Layer 5 of a small transformer language model trained on English Wikipedia (12 layers, counted from 0, width 64). Numbers have three digits each and are written without spaces.
A neuron's activation on a vector x is GELU(gate . x) times (in . x), where the dot is the dot product.

Input weights of the MLP neurons that the questions are about. A number n stands for (n - 500) times 0.0024.
n0 gate: 376550458457710594613681292329495583456411575451567340699433507517420453602391585526433317585395537479400478732530427312462518482480415562647530532492516584594556400212628554578290495460393549
n3 gate: 842616603582476504614369535518311604370476664403409599423541644653383592570241354621308574622497436718359505493530350449477266399286488534489356496413705561484598405704509517423615661487517497
n5 gate: 430349227523371471407513505543370463434575414390628522396669350469650563493444499575359651236679496501343433640517449375432414489647509695566514621423556564437598175511471583494442524472498440
n6 gate: 537493405652342628483512569396713358386477455453533493506336432665487546491499463666532582542523459572546601565587813500440638282536658467830422531496493550605509394662457368532408329547341498
n17 gate: 483550487427608470478335502341660524503453397691422483462381597536495492429497590495617630545562358453520469497422577517365392402466601441501568675431570516424335485527463406594514555587443468
n20 gate: 426597525603323712327623534557558552490432307535394606564480330513730319512468410491704571411478626370225408462633345433463460369481475299329513527686557484786086459351545347591548584653414494
n40 gate: 476585424306542622241535440561589394708499406615442730485438587570411447450608558528431667682551137548439529440555459606389517583384523603615578269304641513712516398581553755414513454660641512
n49 gate: 480282536208498678549513560652479343576658595741316696509485423484507480507552468364466526486560367567455508635625425511617629478682478620409497721390457619259667613613546531534366757515706614
n58 gate: 702355463492455572389515501480607525463471340582553706240451367427591439580598582391607495535371251475458577543472426564448333355466406305582603604354655625434635359404592233437446420640645589
n64 gate: 476564286266489687467553369518310465616651526598494482414678591504498286499349565603482580592746524411507380320281450598561487595614674665576371623458599429507421427522698503510529386334533483
n65 gate: 399495543562347451491529258570433572526375517576598443420700373613475621427590591335555438546626686446365646523608517406639491618448457288313483369545402381601448531368823463647547478364671509
n67 gate: 464563323446431482610628701469384676372407484313559554541203624137448703551445615484541259548573458451398456547338541602439613451332539568353384465486434432576338405404303557444686579472437376
n75 gate: 738467521442597643679645513488492436540632571521554444344485486601474637512436712542622501430689510415687549510553435358676439633444373703595510373332650340599487716428445521410460289563508452
n76 gate: 757561537496748474333458695593554701655355690624490639635367407392657648362309637247534483473537532601243734551424301207718603695380425580653593586538531252495440533697583337315439734533636372
n83 gate: 333496508503420503581449709515469478471562580247518542507626469339443582612490426434311563589608487596621514553489394581355433455353680488418353423371492646510587610565456512428632481554781472
n116 gate: 299362424369437457453790358361424616521609539585611534645396619517570484749426514638590475684490544491426396717745697557622451588307710461484575401422297431428431671391577424473412477563585586
n118 gate: 552355436428436415579429392472313612408517637435488491672649404447450583552361491508520619296410550372440446328359504352556649577651619493491502759702443537659406281601539428642524658346460638
n125 gate: 436427425403270532432329443587449535584658418514483565663231409471264519545635493723579515464533531396355273609630358678418685606630415508394341534568606455341567575456596287529381486652371327
n126 gate: 716665479496508800585337445649560435606444550426520560518445474464699509562564412387480592529726858475654692653562567506559466434315398575643576527594417525626668567377622438580449535506486489
n133 gate: 684458372390448719488472680616391706631685485625530308394409631533594382622701575480399560537386464613618617540488598461544459390758555518542401373485455473497548414387554451434338494565623447
n134 gate: 378535563731257632665435501542885568444414607410397588502581606325496660338447647583365493458565451432504388628348340547506459384466631656496527555511698432518615715641348516425303763582450478
n135 gate: 615585487445431527495556679535438559506525497727709397268497606552489654445426449567504480584574513478668588437410447535486274534420490429608482550396387515511493356518624598585477346608329378
n144 gate: 533202574510891581465519544407499473614556765423621571526444409707379439413414431683424426486683567572461609564474590447497537709630407570500389543506500603584601368513482357380496553563294556
n146 gate: 492693636611547327437493626540466500689691194391699423535489582544508451293359436534477490498543318577585412462522440720317363374716535730399431575362782485338597578548401288490505419534525496
n149 gate: 326473575416451726472565341328412557605510391401502159568539373670760464668655536331595253744556511406523689729444481457334548306512599285607553666571584495556354463350342476537338475569569615
n152 gate: 435483502433464608375496533575517538530423547483536559557288443490733467583516431440535469523524483519539518491354676466627509443397484671656494452415399428617578473551453622449139533357492460
n160 gate: 450471493441467389612523663438447544402417467521547628496527624475490539569495495694524455480386443580495455571478499464529522478515580510450487309476523477511474393614569564564589492489502515
n161 gate: 316434722630649558739511539374429618413578409373531345647654335549656344555349545503390481346588612581527380494503364631310569678745623357386524451348480480561674566558424368577691623500395827
n164 gate: 559519525484456636497341284425457608851545535490675492701589243678345539579385693677655496744454460506545496563582481700323670563716514642374473439780565627418492485436578373412486550583424610
n178 gate: 494585456647623466497497481630460671630532434513608587616465631635324599559290668664516375437331501368393483487369523540654416506490554738491508583449598538546364543384539569545324424478482389
n182 gate: 489527430765410499555378595584596425406666586441332423383798645480351516350336564457588483586631472545411452620464408372668512329544379645500308705448546671666380335574598519502643341617545388
n189 gate: 508353390529357498463509709469577491335603490477555450483521466535725470709559527526404497398493534780673500644501428538497654461497589454597447594505573253337478414361549509576475612436640817
n0 in: 379354684403650600470639375117333571571377597429442391672392511574381466548435346550488429520385429413421473357657645384385507558578405495576484522461458629520568373560590401538444515341440672
n3 in: 701507511662494337686457487450331496422388534455426595534477447623373545420365675484573504725447590643474577365438391415594457421252417493465391535592677401633784474501398642323412723523581402
n5 in: 425629732287220375538427407409484389682488530434651585455596534555431667440580409431672531555483469488492655689466665620554672399564435522487486379275474579534392461592343483371593527393546586
n6 in: 384541563376491430513470668407830462333702558316625342287303540586520594387458471817520519689292375510736591561609671497467573321606550568503528640375532494552597478860443552476491500484342693
n17 in: 538567486418538552472316478285639476483477302521438539480367683412468480498540715446562577515550400496630358483504593467461473388543660467490507619488523681443364514473506402612405497573430481
n20 in: 485583528524277500535562520668562458465549459598593736662518404688599469464521469521416408494657538387167448702517470480752445466569398447442516373664307376753208637316601630632649487589473420
n40 in: 341468277487333478628433676484489417664765468445441503431390544381491547372676567451781483407695585346436255538285280470649480386611546488588668524426262566492619504225400603551440620472496430
n49 in: 552474291386648384534444414598368320646523719691488507476558517576395549143536763462504596509707499428634461489418591290521399571605676519439599334591686437545464594539463301529579453550442509
n58 in: 715280605588444393600430382457281662419177590485454439346651476485628523562391544600441417500615450290676491634548523631294381654538635325567324650290646470341470580355573500558433343532554535
n64 in: 631561518327636470510467471546372403652686507573641548351551372530555512499360414547575500651602561511546606470372529429454408452506518739632496506480393442583374539477667439481331396449492441
n65 in: 636521528663516344742614467612779262442576438582340485369419412357316576398642592502409465566421522574565624663667451429428467545344456482429550424168346490370746484528743442536643600424426564
n67 in: 520358518488464579577745383413398561096654374489484529507331446324516652544452379573557323489518531436430554484368595497420539428351369263323481525591464507460459369304522599635638565504285403
n75 in: 604509276401307277242291584604318682349550630355486623494428665398552413541560324469693488352394555595331436465212643595621429536474428432608352493561442197564241409444512622620653630528562492
n76 in: 536313399750249506309502322526604764478481318549139454484462338481690414729633415316299464308575369552659727445555669543755360575377633648396460744801662471568474845534371641602281401433345507
n83 in: 536460726371505615619681474629370387554498494472397609303540249519563414673510341648286369619609533601362542653406486427349350547700579510487480349428584504378344482613482594534581729581546538
n116 in: 428629510634481547499631620752679566709605443433455431499390499528409587523500643550197245554460316489474700511763454583460345585589487626516407473449544701595425397502437498391488543550527791
n118 in: 719659714359391365604471533554639463544382364413576460375358553565340378229811459489307293360623503448544444659355484362563505376523571557300460190316627543482585523496402660449464469542609549
n125 in: 456183535581209665314548445555656488457448483504465353521475633510509293610487599618509404438399561458429262499539496554704578494441431414232360734556557427396553886422714304541584453746590466
n126 in: 632551647531558723444584372348509520490472485660623325443345462423538313651419507365432409356509606335359444383639666564416405561369557256447370496643522567538337536379569618612309624402448618
n133 in: 309438417297338438466671504563470503436496371514375600687408582348862415371712466611646457531543335566491568469456412633611543436392548234700420539467302790447460310302568267423254444480502393
n134 in: 488573490729361571603445364585473546446305459432402437522444662622683637601510593322494247366464492480342655569330487469580397381566749521573363490480453486471473692656450676318221721567508369
n135 in: 559618683445422334786576531540344197536318563337528358562483696662574501322686390453387422580818405403492447480521579373476458559555576594710283397518576472567607586646568473414304408697424621
n144 in: 696709434757498684447466665643354486536635518566413630609447456291530606687480518352299716465414556675557630472384683521425330171417510612493422534603634556505463538564443484643420431395679256
n146 in: 564480515396293717571415467684551358387203691428557551618558355444445839512589499451359402533602692353317639576333467330581419519438562335404300486734651491595413678456458426477467451470489416
n149 in: 349635553635650488548374457307569593544575442472484295554541474589554547573489465493515433392420607451567705506552537519374318481666498367506455647486554454653484500519536570293325479606723467
n152 in: 383639409614579272507460372535514373511702468535436478464514604782531451424509539616329628460531505363570566645498526537513561307526518433269544486498478559419459611373460541423457348571561499
n160 in: 456546452497468445467625587364446573499533504434521473446524622580510465503511619517392378425370427552413475449424491485468588439493593523497550491506500500490536430536341520608437561454479518
n161 in: 395244373580512476284485482524599358378573306606654477631441341321344846437502657599532670447384349418440434557539811670535451569878489412457492449374423360216454418450383468367440499508458713
n164 in: 421397546498465789390470236634257727386453286476630644725505329576282627568417573649435581427443628456552440513639422562516502729819505515376334604678544634555490574597668532401507484567543484
n178 in: 577446553366411373439616554396428594621534584559677457378428687983360643441481421521352604701559338392717696512492609594447289489512493598515270442496440532608423585519483596598350366588547535
n182 in: 438337400441370615554494545348505334459481561329670469432415526597483188414554337563480172261482331505567496635355517418539550449690432561418346657601554567505466384195288621437556463687462390
n189 in: 536529399613527597678451675433504505462620237361518430584447415558341529535657670638466310607502520610593529724409582560393574559342475596321567414712728399484558625351433617481481417530674612

Each question shows a token from some text and the vector x that enters the MLP there. A number n stands for (n - 500) times 0.011.

"ar": 495582755422422619473453539539411399308607594734489322385188352556498647448540434521545627519555586503365556346609459615457487583607337423580552308457615630556626547376640515398448259565399593
Which neuron lights up most? n135

" made": 449312572266424442371603607606435472427594659239321611482459506424373392265374389719621350453509628698510567510355477470381620555475601526389598419473422599574546772409566493445337630556662569
Which neuron fires most, and how strongly? n83, at about 19

" than": 507434513441336440383367644625288465607576597402523580542411442445316623558355496732498347557421680509590416605224478435350496680577639534490583521596434668469563624469543359657257423475705467
The two highest activations, in order: n164, n125

" Port": 579647603214162390443351553379513568441556700372536534435470425621689594570358440534338308487501564432496592366474580665573558461428418514368596664459349699574620551433355364382376430551508526
Which neuron lights up most? n152

"le": 429525517512458573443462670618518585251587413402300266482430471440625618448459512338678620354481474434612646511417655553576582720425469429538512333351647559557620438448490346460362218365663441
Which neuron lights up most? n133

"en": 491641563465287516548536549540454569416641376361422227346502450609407632354289512552163546540620580402525463538270677456497601618603477353604458390503472615568589569552501468515281453722494502
The two highest activations, in order: n135, n6

"ad": 484445661377425536262481480457405631379437567370389621250421484534619494532209419527590384210567521549454554505667405675481627633487637361492586492580505534832509510696441383473447490515605626
Which neuron lights up most? n76

"N": 411500630405623361343505700433346547486554613407527544548588346571555602520398544693217517552534506545423702276523586544293577514494261255548570468679603516683690671509446479548364461470574420
Which neuron lights up most? n144

" a": 467532750520520191515508488583318407355549576374539659419450612496403514489445745862518324273490574466563546453373507531371608562478553425470767595411458492475533574363543612655413456637629488
The two highest activations, in order: n160, n67

" F": 463470534340375283378254616490525621503528666428558552433475240554711521450519457700414504456565573610380702225566604603403551565451426568454669684476475593577620663392401572519309373503553434
Which neuron lights up most? n76

"lu": 413454581233251567299196495357372441389587538396589465533465558389467427280460502578457589482492599582472555615550563384547475569597362411744634351695433572513706478475435509421296298469661510
Which neuron fires most, and how strongly? n133, at about 15

" ": 481651547330434372310296545369367445471437310454293594366496629550532599326492555630443583445476565545715746342460540404526580664569556528475666528343440532588456741313510324561412642562560435
The two highest activations, in order: n17, n76

"de": 410369651355403696370491662447533439565560470420310334348449384553565584423242543486626549326531504261450438457439701419720474823517600511486662383445482516661605430529403449507365333495604403
Which neuron lights up most? n76

"n": 615434542342559443213462620578449391428554550366351314545366528599582454553366415481256472424527503350511770562513587368602543533632441298577485473636352563827528451466524484603532439334561350
Which neuron lights up most? n76

"it": 282559628521476509362389611584440402452587470520400474400355439585387553522519702381511354214430648311550538604517576442447462780631464445476480168689458556606607364480392370473420654607552483
Which neuron lights up most? n161

"er": 510546519367474579329429668581384564338709593580312383305352493581422644542436523636337567441717479233615541514398570640700470606241442302498421523640417514678445498488413395415412372580545335
The three highest activations, in order: n75, n67, n133

" list": 344283553256392603483662611533423594460577511449481455391637474493407473310295462516525499370447733564410601350347612526483518524488588446471528418511517822832601677471502486487515522602566608
Which neuron lights up most? n83

" un": 543564589423312338366364574594422497563422519387578671296400484447372548491603558550363427346508630422563663528369540582299519590532504369558731546620361621465495666518471611564393865642662599
Which neuron lights up most? n134

"u": 641603666402419502424296669537542519232445526523372444519488501462392522348453711541397333349552583187592511445544473578466588714637558367511516335687472431692564455646501414420255579261505478
The three highest activations, in order: n118, n134, n161

" /": 504565545434507411363492640608512594448349487344516654315467533543522342409434338662483405369365526408473623488321370577270588485533680393439636512528381450431554717369537455466149413372721438
The two highest activations, in order: n58, n152

".": 516698557550485487532500702549310555494322565444387555442412525468402385465375716931485456381299575428546498394260515687395607502450468475471668450447389630440516645414591564618321649602553419
Which neuron lights up most? n160

"que": 426485592450436461511483706483446359245673627553396376324418577703519640637412390494615657318461701317599470640303536525719372644407396389544598579406455568584611455502378498345418333515571438
Which neuron fires most, and how strongly? n75, at about 14

" Ni": 506665621166297527460426578575403484393613448550601594419469337636515608405545398521299558418532394471361632405359622444530452430486367243586646595389495462600717585490432507533308213477557616
Which neuron lights up most? n135

" so": 532507396265332275280349648507215344439355639364393561568465602476395650445506560574455325397495537617509610626396509474353528484486473426514750505611430462389584474548477539638327380465670352
Which neuron fires most, and how strongly? n160, at about 7.8

"s": 511569587442508577485487554475457362446616269492355463392393278668483602341413566796604331428465539509428537502327558614505484692602718567555599346568472463678549686509596322530325604597640291
Which neuron lights up most? n164

" of": 624414592392497456419366712555464414599486532515425484518375540443469692667408492626528306408534642393460517459395501635275743634555511417541536536467384715452434666472515396774293307462684542
Which neuron lights up most? n125

"ance": 306447527384316367450475643567341466315547676594465481425580519726500703315358403429573411308509488487577459669365513487489332638273610329531629508492336568630506476491553349378387596410642416
The two highest activations, in order: n5, n135

"e": 452573552412650514421406630640487605538618364478207384404375443527419595455285442664444394423486515451379637502209550492607479742468346431625528406343354375640603516480478404590295244590605432
The two highest activations, in order: n75, n178

" to": 481426500401311381294507583633400475576446596457432608475447581515564735451346384656468325406617650616442470504312484557288619628470538424394534511549302562432547756499631394690279386591647443
Which neuron fires most, and how strongly? n125, at about 34

"day": 466637618515500583430592548686451509390511561458393409272599520542391575378339415554397383466376650440299584581124598687546654605539682305546651423329350637633503573393459381545348386515545486
Which neuron lights up most? n134

" and": 465592474514499298324515658504386465537520556418370613426424585454308573454434617808514250412422623434486559546193527612345554566510470465510623501528471585438542646451687362689209449591657533
The two highest activations, in order: n125, n178

"emb": 401434607467517760298502637611482580442533417565534279313532469516527653605433413644591414466451585392447489308497476411375509573549310532473362290368637616544697671474389666409319400626542278
Which neuron lights up most? n125

"se": 397557531402602594415426656619502560415554474497444325377505459543510685558447522542698592310549435435408642510311592563771356770436378461402513519464547578634643511415345322455478156505659430
The three highest activations, in order: n75, n76, n178

"un": 407623631308363467200403650390431485344486547439594329355468583503437595359469405586372415452640546355428583576662511677519650613632627334572651405809503596656617578547461372588385632583506603
Which neuron fires most, and how strongly? n6, at about 14

"ness": 490515548506329656499409499476340459382415671582315433331515466518477534346370575548576176345498544653523578580386579661476656534435525335617584324616394509788512476585473246600342478639529465
Which neuron fires most, and how strongly? n134, at about 7.5

"é": 438641598620431551498305663668395486258622353623441307429475354640485467441550530648544690347545665184371702552369593533471425652430567568500519366441657448473616563484411540490404291437542457
Which neuron fires most, and how strongly? n146, at about 7

" which": 362523495554442322536524590535335411527498593500389588494504489500354576304317672546574269544533774353506629540323532506452594454435559336414717397465435630462563647457590387660387332349717432
Which neuron lights up most? n65

"-": 517618402361448355423146591593447551488487394617347482368428732595465527385420592541546551305488554531464619401335554520465650563619661557525713566430579685551482703409647390571482677460718613
The two highest activations, in order: n17, n49

"el": 569595487510521535320506718547581528384609492569385406216500340618513538566317378420630479319469607242416564408338671547661497696532553559460457382438474443735525495438561359597467162534621495
The two highest activations, in order: n75, n64

" A": 484529720456487197540394577505353441377582493366600691492426477522472436483546560839459365386525576536446579267428489570490598617511412287489771580337498494491593617336522650607404334622623504
Which neuron fires most, and how strongly? n160, at about 2.9